Layer 2 of a small transformer language model trained on English Wikipedia (8 layers, counted from 0, width 128).
A neuron adds its activation times its output weights to the MLP's output. To switch it off is to set its activation to zero at one token and run the rest of the model.
A neuron's activation on a vector x is SiLU(gate . x) times (in . x), where the dot is the dot product.

Input weights of the MLP neurons that the questions are about. A number n stands for (n - 500) times 0.00081.
n15 gate: 472 623 565 646 359 673 612 416 508 603 576 488 352 460 428 606 687 469 524 313 375 764 560 392 508 512 371 512 464 560 511 297 449 691 688 676 958 581 402 837 376 777 464 632 403 647 468 518 567 407 388 504 609 464 455 347 361 611 441 480 434 468 504 341 476 633 743 484 652 575 416 520 622 690 398 604 409 702 676 735 273 370 626 463 546 379 492 700 492 469 725 294 424 440 468 384 670 315 710 428 288 437 750 400 268 552 455 599 668 631 731 390 365 524 608 430 333 497 601 582 400 488 553 434 301 516 399 451
n39 gate: 744 389 732 414 388 500 517 310 575 450 421 689 645 401 751 437 635 512 508 442 604 608 645 397 355 616 379 467 632 681 709 407 821 422 464 561 655 387 455 538 464 724 458 411 517 631 574 470 541 693 537 588 592 592 332 492 545 594 565 572 734 312 637 628 517 411 669 533 285 447 259 463 337 135 382 508 419 383 425 566 620 303 383 341 461 732 434 566 458 402 451 504 599 373 362 629 230 723 697 506 372 626 683 475 529 423 638 349 430 463 202 361 545 413 632 462 332 346 617 492 710 459 821 710 374 415 317 378
n113 gate: 440 358 417 704 586 380 574 585 500 357 671 548 423 443 331 446 595 256 358 386 521 610 439 245 683 664 508 577 638 593 586 258 568 808 500 568 451 352 516 446 567 633 455 243 348 448 451 251 827 603 435 451 361 390 325 615 553 319 680 583 354 524 439 524 394 516 468 524 293 976 406 304 632 212 591 720 416 754 581 581 281 578 641 593 635 488 419 557 627 520 492 447 520 339 599 500 520 641 504 482 537 676 480 447 459 455 529 452 748 532 298 508 549 281 459 291 391 500 611 648 628 553 458 421 673 452 504 666
n166 gate: 766 710 819 903 579 710 544 478 614 713 474 142 705 208 537 628 553 483 365 652 566 478 478 361 509 609 339 522 608 211 452 517 543 431 466 526 685 399 654 549 483 509 636 792 364 625 322 452 679 487 465 500 500 614 493 166 513 263 577 393 410 250 513 327 377 568 608 448 583 496 417 603 543 568 331 596 356 500 295 439 356 751 445 560 599 380 278 596 456 620 436 408 461 660 452 727 582 550 585 601 526 376 347 369 513 314 496 376 766 871 434 504 452 591 604 571 612 708 526 325 552 682 687 428 381 321 377 394
n195 gate: 364 527 610 526 429 621 635 455 575 596 351 141 358 612 567 481 371 529 559 612 410 526 400 582 418 388 355 474 671 445 524 406 416 589 460 328 391 365 394 568 511 409 522 467 658 456 608 616 442 466 671 590 609 635 548 549 307 426 452 466 615 198 45 403 429 438 437 459 403 474 429 284 798 395 496 399 342 410 623 433 292 364 527 555 454 719 273 578 403 460 522 470 515 515 549 620 474 522 319 548 269 526 376 634 437 433 707 449 616 441 466 481 567 556 244 469 663 571 616 535 741 478 675 594 511 511 553 253
n226 gate: 423 677 679 625 620 769 444 578 231 541 223 437 590 395 504 302 584 573 530 463 436 489 522 321 455 361 398 563 493 522 400 401 390 325 441 493 504 364 419 678 584 397 530 402 617 563 575 445 632 500 485 439 289 293 536 262 452 511 540 259 250 267 463 347 165 665 410 463 766 393 391 559 733 424 416 388 326 655 567 362 396 375 496 541 531 496 474 447 477 507 585 549 567 515 659 477 430 561 391 546 519 651 628 376 676 518 553 471 631 467 492 348 392 366 321 492 652 607 462 517 725 321 661 511 758 368 462 321
n310 gate: 591 365 528 660 372 519 601 272 785 389 369 699 515 573 357 563 535 591 604 700 434 411 423 542 465 628 466 473 589 531 528 470 409 492 701 686 289 372 629 574 481 346 613 635 621 350 392 306 591 480 384 531 741 504 454 399 277 156 477 386 401 546 577 565 150 462 334 650 284 603 446 557 569 466 646 589 552 449 330 427 400 547 832 454 697 540 488 709 554 261 538 325 361 554 707 403 366 686 414 447 508 519 574 473 581 564 582 302 755 699 547 418 565 384 292 448 565 466 547 431 489 681 496 447 582 519 344 555
n15 in: 634 625 553 387 552 452 594 514 673 580 469 683 350 521 523 415 578 428 663 469 588 416 705 393 500 584 520 490 341 431 637 364 398 206 340 715 581 644 606 553 486 787 490 612 324 390 583 471 411 616 465 563 566 385 458 619 406 503 531 550 539 524 514 569 696 572 611 566 378 339 469 435 740 476 372 472 482 303 333 542 338 518 504 691 605 493 705 657 500 346 517 549 416 393 496 608 421 527 527 608 528 551 584 179 322 632 623 445 542 445 401 542 614 372 729 657 441 600 546 536 548 500 304 578 504 541 258 486
n39 in: 554 444 455 496 343 414 332 460 500 557 562 381 704 690 593 600 511 661 373 565 382 686 456 518 762 233 621 608 482 749 436 472 700 536 493 329 577 621 607 637 599 441 511 401 647 388 336 430 411 607 649 478 526 540 494 250 576 403 346 232 631 305 763 776 636 618 467 438 573 486 485 496 601 535 671 489 421 632 588 616 462 205 359 453 337 334 274 599 515 518 525 588 445 717 496 456 342 486 436 521 547 640 485 434 661 390 588 565 504 713 352 433 569 525 340 590 659 576 485 394 463 453 537 333 600 525 441 485
n113 in: 317 488 581 567 252 683 466 322 450 486 492 319 538 557 615 485 508 638 598 663 500 739 477 617 561 603 656 553 647 368 591 604 459 553 132 619 404 576 507 334 489 624 405 249 634 380 602 441 649 508 682 634 340 290 427 580 394 605 731 620 480 474 610 421 332 574 352 489 436 619 489 742 403 574 531 420 543 446 671 557 402 681 544 507 271 504 360 538 420 526 481 611 470 413 534 515 444 493 323 632 435 649 385 390 717 458 224 661 443 628 750 438 432 500 447 360 511 763 649 418 567 629 601 729 350 481 584 353
n166 in: 419 776 353 354 438 517 521 624 799 443 466 527 421 514 546 430 587 443 339 387 653 552 699 555 359 351 550 486 349 582 573 668 507 729 850 561 500 638 672 584 460 405 313 460 590 534 445 393 601 549 517 458 407 673 338 510 633 439 514 633 468 435 459 418 521 507 610 503 476 463 569 402 537 453 563 541 383 299 383 562 546 434 450 465 521 582 655 400 497 385 429 493 634 466 372 769 741 493 560 584 531 385 621 400 503 502 385 124 524 537 444 566 561 373 606 278 599 440 396 673 519 527 458 624 396 470 458 483
n195 in: 667 487 487 472 632 462 313 497 273 426 689 392 513 372 676 461 448 497 634 436 413 510 401 459 682 513 588 433 615 567 509 569 506 723 440 610 536 497 541 507 375 634 648 403 367 624 532 523 387 500 292 523 426 374 485 387 526 446 428 592 533 516 555 625 561 610 609 557 327 487 574 594 336 345 346 558 318 435 442 417 315 640 359 570 294 488 580 580 426 333 250 387 404 557 510 545 668 429 597 535 468 446 526 407 439 427 740 516 673 475 666 487 347 564 644 513 500 564 674 440 612 420 546 347 393 390 568 595
n226 in: 456 584 451 303 340 387 481 518 530 804 652 544 418 522 500 271 436 398 644 541 451 537 411 588 500 619 468 573 415 559 615 511 533 504 511 580 672 299 359 335 597 421 478 529 493 452 644 395 431 612 445 605 474 485 397 459 765 412 569 375 458 460 622 596 474 406 493 426 493 256 819 565 456 705 572 267 580 649 289 533 370 590 558 419 777 626 526 378 608 649 781 548 430 471 634 189 591 707 608 634 596 627 333 326 515 683 657 449 430 515 526 357 346 430 334 561 493 567 466 490 350 574 417 644 639 496 452 395
n310 in: 493 774 582 358 500 824 493 378 582 678 377 583 553 595 507 550 550 603 615 490 412 489 503 517 476 500 469 340 601 538 503 493 421 699 593 658 652 444 631 631 595 657 331 432 440 424 587 506 596 667 591 635 556 391 439 479 298 614 565 665 550 528 504 524 426 342 538 228 416 366 272 414 434 493 282 370 565 341 525 577 449 528 394 356 682 517 486 602 479 503 631 535 209 507 592 686 552 564 575 470 440 369 479 598 447 483 667 345 679 455 411 486 535 696 486 335 722 476 821 575 610 706 600 401 543 534 475 529

Output weights of the MLP neurons that the questions are about. A number n stands for (n - 500) times 0.00072.
n15: 734 746 422 586 594 604 522 533 349 462 566 542 393 371 682 504 493 424 579 546 543 572 565 549 468 577 395 614 446 392 611 711 412 471 400 530 533 376 537 766 329 613 355 818 504 487 412 974 389 484 475 620 368 551 336 434 375 551 651 254 337 492 555 652 533 681 507 545 374 480 576 471 508 601 400 485 298 411 436 379 583 450 746 57 528 517 500 689 407 646 755 333 389 452 441 454 425 456 819 642 563 267 379 255 430 379 472 352 623 565 626 496 675 463 576 348 387 362 508 829 598 363 407 434 390 461 500 656
n39: 540 552 484 516 647 303 380 432 941 372 553 312 376 648 544 709 421 606 228 678 612 456 449 484 433 358 403 619 630 598 566 667 572 466 262 504 454 324 404 439 533 313 479 517 275 509 617 310 523 512 578 639 511 645 590 289 720 615 658 242 567 309 679 529 504 310 533 674 609 258 416 703 625 432 735 387 507 432 377 480 417 375 390 377 463 387 371 393 426 455 512 549 531 546 689 448 215 251 337 465 627 753 614 626 430 505 648 577 363 500 393 525 613 389 332 709 442 653 747 244 471 681 543 496 695 500 313 454
n113: 532 694 432 311 190 685 536 539 215 518 454 541 484 475 490 183 446 418 291 753 381 411 684 492 500 496 392 646 347 566 487 606 539 828 331 404 278 572 473 353 509 513 584 699 673 491 566 241 667 681 393 596 232 279 565 508 327 458 481 613 500 326 540 387 621 604 404 634 434 508 453 721 544 465 529 356 441 513 577 370 602 862 593 490 399 704 355 378 289 356 587 317 333 465 454 647 370 405 379 280 616 586 413 438 658 328 448 579 496 769 715 449 336 406 379 464 555 500 539 511 295 457 230 578 323 648 594 352
n166: 693 496 525 573 692 500 176 400 380 657 366 432 414 284 550 678 581 435 460 634 605 537 252 511 379 655 472 496 386 316 632 534 536 348 560 558 511 441 459 365 492 639 570 338 685 591 628 742 333 515 492 243 388 621 339 610 429 654 655 265 584 699 188 604 256 397 517 619 380 385 547 603 520 472 530 555 478 587 542 542 741 617 447 371 469 643 456 365 398 430 420 532 613 551 566 290 541 400 554 557 594 638 480 463 362 409 377 584 543 219 570 461 537 338 571 507 534 396 400 793 231 421 544 511 510 845 694 589
n195: 474 612 450 576 572 726 493 278 525 398 299 652 422 321 400 284 556 449 666 685 400 614 588 526 133 493 598 421 508 532 492 567 520 402 530 366 511 507 585 641 400 453 569 664 354 484 496 374 442 614 569 508 562 581 801 602 414 515 580 387 366 598 447 485 447 363 557 214 584 458 508 680 448 654 361 565 624 359 479 496 569 500 373 670 541 379 504 477 431 557 455 549 403 182 405 389 138 564 731 593 451 758 535 411 616 462 437 413 373 471 840 397 388 849 458 655 313 421 445 485 585 488 457 411 570 611 504 298
n226: 481 433 485 440 524 373 394 358 523 642 636 661 504 480 529 735 766 518 563 364 408 333 277 380 264 515 558 541 512 522 451 447 686 600 715 477 719 469 606 530 541 500 520 232 569 517 520 233 416 701 683 346 397 796 447 560 277 276 323 366 598 517 412 644 429 475 422 411 327 781 327 728 475 508 603 481 533 463 482 620 391 355 749 565 600 551 253 492 527 456 231 682 500 331 488 559 607 328 292 504 427 368 608 657 346 709 504 616 318 544 580 342 844 496 429 477 574 762 575 407 377 331 527 515 620 516 628 522
n310: 413 439 493 465 574 616 315 337 500 550 418 672 572 676 570 681 568 493 473 471 423 341 380 606 524 822 577 489 442 478 468 397 645 435 701 574 341 453 500 400 234 265 335 697 571 521 511 277 370 516 251 577 593 496 560 628 677 351 284 554 355 370 520 621 591 319 393 617 453 473 596 567 467 277 477 240 526 601 375 535 255 596 659 573 476 599 480 543 366 165 365 308 493 423 606 389 466 742 496 525 929 440 581 409 318 515 504 341 623 474 578 445 481 537 373 659 545 500 626 622 467 725 485 460 469 626 671 769

Each question names a token from some text and the token that comes next. It shows the vector x that enters the MLP there. A number n stands for (n - 500) times 0.0062.

Then comes g, the gradient of the next token's log-probability with respect to the MLP's output, scaled to length 1. A neuron's effect is roughly proportional to its activation times (output weights . g). A number n stands for (n - 500) times 0.00077.

" attempt", then " to"
x: 568 273 635 557 435 544 416 431 458 574 308 530 526 405 414 676 525 628 613 501 600 428 521 670 430 628 592 419 547 307 281 597 556 446 444 617 421 742 789 526 542 517 450 445 531 467 389 559 521 555 335 497 713 494 676 505 498 540 474 552 604 128 642 466 474 446 330 536 503 471 549 536 596 559 596 419 344 409 459 473 502 320 514 485 731 446 385 417 457 460 304 518 387 267 371 565 428 508 495 498 482 581 356 540 551 507 486 505 608 687 374 447 520 444 295 458 361 486 536 532 574 276 332 600 596 413 402 420
g: 441 337 354 538 442 566 518 704 637 508 419 533 494 679 667 526 648 533 554 500 363 307 694 567 628 508 516 488 521 382 405 419 454 403 338 534 361 396 466 585 612 378 545 555 595 367 525 358 481 634 320 337 516 556 511 388 583 248 417 266 568 359 413 320 629 516 420 612 484 501 586 570 274 511 332 360 683 627 501 369 528 518 508 420 569 453 496 669 266 546 674 602 622 404 573 317 346 325 463 532 309 431 411 597 411 680 557 509 426 619 543 745 400 587 374 714 500 434 469 400 500 551 605 248 416 640 351 492
Which neuron, switched off, lowers the next token's probability most? n39

"ano", then "og"
x: 502 505 395 413 561 471 474 575 471 504 589 496 572 576 339 471 539 416 413 776 715 527 606 429 503 732 318 613 476 506 428 627 567 334 586 552 468 558 532 694 370 330 401 445 461 455 600 419 452 629 262 585 353 543 682 342 486 749 372 353 632 640 599 500 497 560 544 407 405 495 632 429 646 578 565 537 268 282 259 464 406 603 734 521 738 459 392 550 519 369 452 452 569 515 438 721 519 473 501 485 544 372 446 346 597 510 487 599 352 448 679 617 572 548 552 412 711 475 435 504 341 413 311 427 425 588 544 684
g: 661 683 349 513 565 377 617 528 489 531 648 497 507 563 490 440 580 291 657 548 530 491 641 377 578 629 455 464 280 721 707 284 664 676 591 431 340 674 523 429 492 488 379 459 525 567 578 617 690 491 360 581 500 507 385 502 511 315 521 589 632 467 619 343 601 463 520 501 586 505 511 711 705 630 500 560 473 470 307 831 378 476 525 244 588 696 583 582 470 499 393 559 558 565 614 572 485 631 550 485 191 587 587 392 528 504 768 528 590 650 610 434 697 435 553 524 463 551 706 463 519 611 536 619 486 490 353 509
Which neuron, switched off, raises the next token's probability most? n166

"y", then "ond"
x: 449 615 726 515 291 614 694 414 510 509 626 550 499 610 426 512 619 488 556 535 335 433 519 495 512 287 350 456 446 578 393 406 527 627 424 432 518 328 595 523 374 543 544 632 548 616 444 518 450 558 706 534 669 493 670 564 502 575 416 349 539 645 431 544 271 498 493 468 416 460 543 345 524 416 353 225 563 429 589 395 550 480 496 484 601 437 393 648 447 591 702 475 203 586 670 633 567 601 602 478 527 364 441 314 512 504 506 365 546 504 426 482 548 493 679 339 497 495 606 482 430 531 298 495 571 663 241 318
g: 790 574 535 480 536 587 567 567 290 400 420 628 411 482 451 382 629 586 385 445 542 428 393 296 513 371 599 572 481 502 693 252 437 480 570 484 462 470 626 475 522 440 644 644 509 406 680 637 386 429 490 612 565 633 437 592 497 116 302 584 497 532 569 564 589 543 444 531 374 525 399 449 408 406 649 562 533 459 523 579 240 525 273 554 440 546 483 528 712 282 443 509 425 484 545 614 597 476 369 482 585 635 593 345 540 451 512 264 610 524 650 375 438 177 720 494 596 561 450 397 494 716 430 332 513 458 645 362
Which neuron, switched off, lowers the next token's probability most? n310

"isk", then " det"
x: 569 466 594 512 518 586 475 501 625 520 441 280 413 477 361 533 740 605 459 394 609 499 294 543 491 704 650 417 389 608 264 665 556 568 523 569 594 490 501 688 425 752 554 350 709 458 342 444 397 462 557 629 526 464 703 701 499 645 470 465 339 519 429 543 516 544 674 485 400 499 276 547 491 461 500 526 604 371 617 507 528 542 403 490 428 494 488 515 409 531 560 581 398 445 480 445 524 558 578 495 634 462 455 520 609 507 489 579 464 650 626 327 644 646 610 400 385 493 674 483 471 424 641 418 401 416 431 430
g: 419 442 505 402 617 754 374 487 295 446 415 613 637 498 488 309 435 468 387 726 533 530 413 572 540 245 347 593 283 443 468 496 276 415 390 499 351 552 464 486 558 466 830 464 599 497 603 544 332 563 509 625 506 607 659 566 414 516 625 643 432 475 417 433 670 498 529 705 486 437 695 493 524 357 485 584 543 580 510 620 276 534 488 482 537 360 518 386 622 375 558 312 642 612 580 585 329 563 440 472 809 500 529 509 338 264 608 677 413 652 601 497 552 335 489 604 470 683 397 395 511 646 334 514 493 609 508 391
Which neuron, switched off, raises the next token's probability most? n113

" |", then " at"
x: 522 532 516 474 534 580 562 667 492 595 542 581 444 585 423 516 443 489 555 514 547 488 490 496 493 559 562 620 564 498 508 472 516 525 418 506 491 442 510 527 508 402 567 523 654 521 506 498 607 438 443 558 439 413 777 563 480 589 547 473 524 565 471 553 471 433 448 497 478 451 477 317 565 535 542 466 508 433 555 531 563 462 452 636 438 556 424 485 529 447 448 566 519 354 351 543 470 573 540 507 511 521 541 541 512 501 523 376 403 477 482 400 538 473 424 444 537 528 590 324 566 469 581 520 469 414 451 359
g: 510 482 442 362 400 515 435 458 608 736 198 380 546 530 472 468 541 517 416 642 467 313 601 619 475 581 510 553 484 501 527 439 529 677 728 449 376 522 520 526 706 622 529 499 737 493 536 442 642 259 297 577 454 173 445 610 480 393 531 492 425 498 593 476 292 458 598 314 361 505 300 426 599 491 461 517 529 508 460 379 178 546 486 502 632 404 469 549 654 405 478 474 302 404 516 521 784 575 471 510 567 509 419 661 309 684 590 415 531 555 476 464 632 549 552 226 639 333 544 699 425 476 525 593 351 389 457 400
Which neuron, switched off, lowers the next token's probability most? n195

" reve", then "als"
x: 599 371 511 420 551 684 474 458 257 546 390 628 321 446 497 556 587 538 729 746 561 568 529 409 525 383 576 416 494 542 394 453 493 314 516 498 390 694 515 432 472 608 354 503 485 457 460 531 591 570 360 349 561 567 647 489 496 826 527 663 606 630 622 462 480 558 451 638 427 454 480 462 394 696 488 271 517 326 553 373 440 490 516 438 579 461 725 415 410 532 587 457 519 358 558 542 523 731 413 496 482 565 387 551 571 484 656 444 607 509 291 632 467 423 521 400 369 568 425 503 835 310 304 474 612 343 461 535
g: 552 435 429 501 629 297 418 610 706 330 447 475 451 529 510 469 480 389 465 440 646 462 407 552 486 530 577 437 589 625 516 613 493 572 380 485 570 566 627 694 430 543 565 675 643 438 488 505 518 517 655 491 529 440 518 444 339 475 440 263 644 498 502 635 446 553 376 468 553 421 798 549 354 688 524 472 538 424 568 262 624 504 466 507 641 502 518 565 350 659 576 480 888 622 735 561 374 858 506 543 433 632 415 693 571 528 506 769 346 438 682 524 465 509 418 648 492 505 627 489 317 489 710 347 395 427 471 670
Which neuron, switched off, raises the next token's probability most? n39

",", then " South"
x: 526 442 502 440 666 570 350 551 462 595 515 324 499 543 544 585 597 542 493 570 527 582 462 588 490 432 410 629 583 462 446 535 448 540 646 525 554 649 475 516 492 406 557 528 407 623 619 402 527 509 523 408 481 542 684 459 533 483 506 455 470 603 628 506 433 454 338 510 707 453 536 601 539 560 407 523 370 407 357 425 404 647 455 584 697 471 604 597 631 543 612 391 458 411 433 329 500 229 411 503 504 257 368 458 477 501 522 534 577 479 468 516 389 675 284 194 380 541 504 331 437 480 509 531 449 609 538 609
g: 360 458 468 431 510 323 762 401 480 627 422 341 540 520 664 506 567 371 563 292 303 636 611 565 302 527 474 390 369 411 578 424 345 493 324 415 343 295 595 489 626 412 511 622 515 533 351 366 472 453 546 713 516 293 620 529 323 505 376 346 442 409 472 226 565 539 832 430 611 568 334 436 568 507 521 406 462 492 571 449 426 454 331 515 369 597 596 557 441 617 651 496 481 474 471 445 468 490 502 636 516 273 480 358 366 598 471 518 351 483 428 603 424 749 363 237 432 476 651 402 483 415 564 561 728 400 609 457
Which neuron, switched off, lowers the next token's probability most? n166

"==", then "Pl"
x: 393 695 821 610 466 578 376 521 524 436 643 644 506 339 627 537 372 492 459 489 392 432 441 389 471 457 551 578 477 492 516 464 536 414 197 610 527 618 528 510 441 533 550 394 527 470 570 426 515 362 512 461 297 585 652 941 499 399 606 446 508 412 528 870 485 420 549 582 534 567 738 490 435 600 532 515 557 445 414 701 529 531 490 637 422 454 417 408 292 557 585 443 528 288 515 456 339 510 511 500 489 592 464 452 513 503 408 492 511 519 548 555 781 488 571 366 366 499 594 496 692 389 414 383 639 705 458 390
g: 512 652 442 196 421 504 404 648 348 493 407 416 404 528 333 593 675 571 522 367 420 447 471 590 491 658 688 581 539 693 493 614 785 856 470 421 655 518 463 590 499 448 265 489 635 377 612 451 425 484 573 549 731 509 575 465 567 569 402 575 528 363 558 447 498 440 250 699 366 400 418 582 483 402 613 265 443 536 488 618 441 546 607 555 614 393 456 554 377 673 499 600 652 295 537 484 386 281 410 453 546 691 432 551 432 640 473 335 411 666 463 573 451 583 523 409 692 491 529 709 513 404 542 470 502 571 669 453
Which neuron, switched off, lowers the next token's probability most? n113

"ur", then "man"
x: 401 212 130 476 418 475 531 624 625 383 814 501 345 626 402 601 428 532 412 410 418 212 586 569 546 443 591 759 382 493 411 481 570 617 426 476 313 501 477 426 447 521 457 538 630 622 392 474 511 488 390 774 421 322 602 471 449 485 581 381 411 421 413 634 335 430 276 540 411 550 259 434 444 375 597 506 559 254 272 477 519 550 471 475 604 360 466 553 438 425 625 459 515 576 528 412 581 488 456 483 601 599 380 578 503 501 615 561 598 566 410 363 463 372 314 216 573 507 582 566 316 541 649 504 490 607 555 493
g: 318 484 576 635 398 551 413 326 586 440 604 441 379 470 512 545 452 603 600 261 652 349 492 507 364 439 579 501 625 275 204 412 544 342 361 248 424 420 589 482 542 488 697 560 632 559 607 481 617 482 616 418 535 521 526 543 521 320 583 719 600 605 620 459 469 365 501 405 540 519 111 470 472 519 588 286 532 663 424 674 532 478 532 639 522 589 493 357 508 309 587 473 236 336 599 394 485 387 342 568 427 243 682 373 503 480 363 579 483 349 598 406 539 464 563 552 485 518 617 372 599 556 556 481 483 326 398 578
Which neuron, switched off, raises the next token's probability most? n15

" Jan", then " "
x: 551 647 572 541 431 498 448 490 573 443 411 469 501 521 450 322 671 733 427 609 440 515 429 472 570 501 626 776 494 600 468 487 499 589 410 474 421 669 484 329 416 516 416 588 333 536 528 581 476 569 583 527 322 475 668 479 450 510 587 558 468 540 577 485 415 538 516 197 489 590 310 455 331 268 390 390 461 443 637 229 731 475 518 532 485 358 600 452 460 497 709 536 450 493 575 914 508 559 521 466 556 337 365 490 462 504 410 445 454 503 389 568 482 472 400 727 410 522 315 484 408 599 400 488 597 646 424 666
g: 560 532 645 352 566 417 616 589 417 612 562 455 395 524 449 549 530 618 776 382 582 424 360 648 406 417 459 409 376 397 527 703 573 545 366 612 609 198 471 537 576 545 637 560 457 614 520 566 633 463 667 579 244 620 461 353 478 652 417 462 503 497 589 590 503 331 578 636 521 504 368 281 508 615 347 510 509 426 290 461 514 423 422 647 331 577 645 544 713 477 479 618 445 598 309 757 556 348 490 670 614 454 418 659 539 627 665 368 519 455 469 380 526 442 380 549 417 674 449 118 581 488 625 539 489 555 649 441
Which neuron, switched off, lowers the next token's probability most? n310

" sk", then "y"
x: 647 523 618 442 507 441 261 512 482 514 567 548 545 513 413 426 412 492 438 343 490 403 271 378 544 504 310 544 509 535 510 309 400 626 627 492 580 643 715 442 369 345 504 485 394 526 547 684 597 655 559 597 444 527 656 792 452 456 628 608 465 499 548 370 607 397 492 469 546 553 359 631 275 434 556 439 453 524 555 584 498 284 683 460 343 438 593 425 311 478 683 461 375 579 458 444 552 522 496 460 451 317 583 497 487 494 532 459 650 481 512 511 465 456 347 270 701 544 650 542 594 391 347 580 703 683 441 521
g: 339 656 334 528 436 305 565 499 400 539 670 417 519 410 440 367 495 562 401 278 475 411 632 446 407 619 615 697 496 437 230 434 564 303 512 352 610 414 546 464 371 602 381 489 471 379 596 578 476 354 652 513 549 504 422 629 355 330 413 450 661 452 675 493 532 492 531 362 332 372 543 355 433 492 566 583 688 414 564 695 448 385 367 488 522 506 229 510 434 730 599 609 579 702 438 501 340 316 462 544 585 585 471 522 395 457 323 674 427 123 520 479 563 567 565 480 680 616 400 348 526 534 462 573 449 294 394 554
Which neuron, switched off, lowers the next token's probability most? n113

" to", then " be"
x: 586 539 484 462 492 506 315 491 339 501 602 635 421 520 435 402 519 494 435 412 482 406 447 303 542 472 323 378 441 520 314 312 473 407 587 422 545 496 586 685 460 514 550 474 441 505 433 538 479 568 578 457 557 557 728 612 532 688 521 440 683 576 490 504 353 592 573 435 511 482 654 465 693 636 340 433 463 539 575 448 483 586 509 518 496 500 269 592 219 654 515 602 732 555 646 782 517 523 485 494 460 369 251 723 605 497 536 477 451 446 416 324 455 469 593 512 449 529 513 471 755 500 555 497 645 288 504 379
g: 683 572 672 549 448 490 555 655 433 370 485 665 441 562 506 440 322 366 497 578 660 435 398 500 470 627 283 297 260 602 539 497 352 723 431 516 488 567 371 604 405 492 404 574 395 353 434 731 586 408 520 648 528 528 423 485 478 719 477 389 525 287 583 385 459 501 554 520 261 410 329 340 524 423 483 475 658 409 508 299 464 628 342 557 595 552 485 689 571 355 541 296 340 444 470 577 442 407 502 413 503 693 519 543 545 471 491 677 558 652 536 303 441 548 538 616 533 724 237 558 561 592 415 234 363 365 430 368
Which neuron, switched off, lowers the next token's probability most? n226

" team", then " were"
x: 559 416 597 502 546 397 575 503 479 520 504 466 338 396 373 536 559 429 428 460 583 651 481 723 442 438 422 642 664 484 314 495 620 529 569 486 491 644 441 677 595 556 646 409 358 525 541 493 525 535 490 600 604 417 769 672 553 472 517 530 493 320 597 477 499 328 383 521 345 541 500 560 600 369 425 447 559 471 425 478 605 298 621 521 538 468 469 425 340 473 580 371 360 444 255 414 531 501 490 497 485 516 525 575 425 496 423 446 544 410 345 494 375 510 590 530 544 447 582 486 530 370 355 410 578 482 554 525
g: 755 485 462 646 375 470 661 445 625 522 391 572 451 397 519 549 471 713 654 384 447 685 478 383 633 649 432 465 603 585 473 372 599 327 625 447 593 576 547 364 352 437 565 516 302 712 502 288 390 686 492 520 348 455 475 356 574 289 494 613 410 688 631 482 558 379 435 461 632 519 453 239 394 533 592 493 448 560 435 625 353 307 400 506 558 268 386 499 383 568 268 458 666 489 687 396 397 535 469 516 461 345 567 616 556 655 599 659 419 235 365 519 407 521 273 387 539 563 612 469 467 400 506 440 340 605 381 450
Which neuron, switched off, lowers the next token's probability most? n113

"em", then "ies"
x: 572 434 352 440 518 441 506 497 450 562 419 503 409 455 446 633 428 503 616 457 401 315 271 253 514 400 502 712 506 641 439 495 521 435 561 435 518 596 380 443 486 368 382 653 415 474 640 516 591 474 788 647 560 928 632 763 359 618 485 564 635 562 512 762 392 503 551 361 243 506 399 458 413 581 473 607 447 568 535 555 440 179 306 476 529 373 442 481 381 600 711 346 583 740 366 643 353 505 500 472 684 433 626 530 501 498 515 590 686 489 472 592 554 489 239 382 542 497 410 536 588 371 390 375 597 378 603 587
g: 664 331 603 578 617 644 466 476 516 439 284 545 561 570 515 564 383 288 390 564 527 439 496 536 107 394 425 557 496 532 572 670 364 533 552 709 478 542 697 503 835 502 414 464 319 566 359 438 478 677 382 495 365 433 538 493 460 588 461 440 383 610 572 471 459 481 393 547 743 570 458 654 686 408 481 468 306 416 503 691 548 468 623 342 561 501 575 540 610 488 431 495 418 548 525 580 313 684 482 472 563 585 494 416 831 536 669 520 656 601 451 470 655 234 394 501 461 532 644 634 533 521 483 326 512 429 429 290
Which neuron, switched off, raises the next token's probability most? n195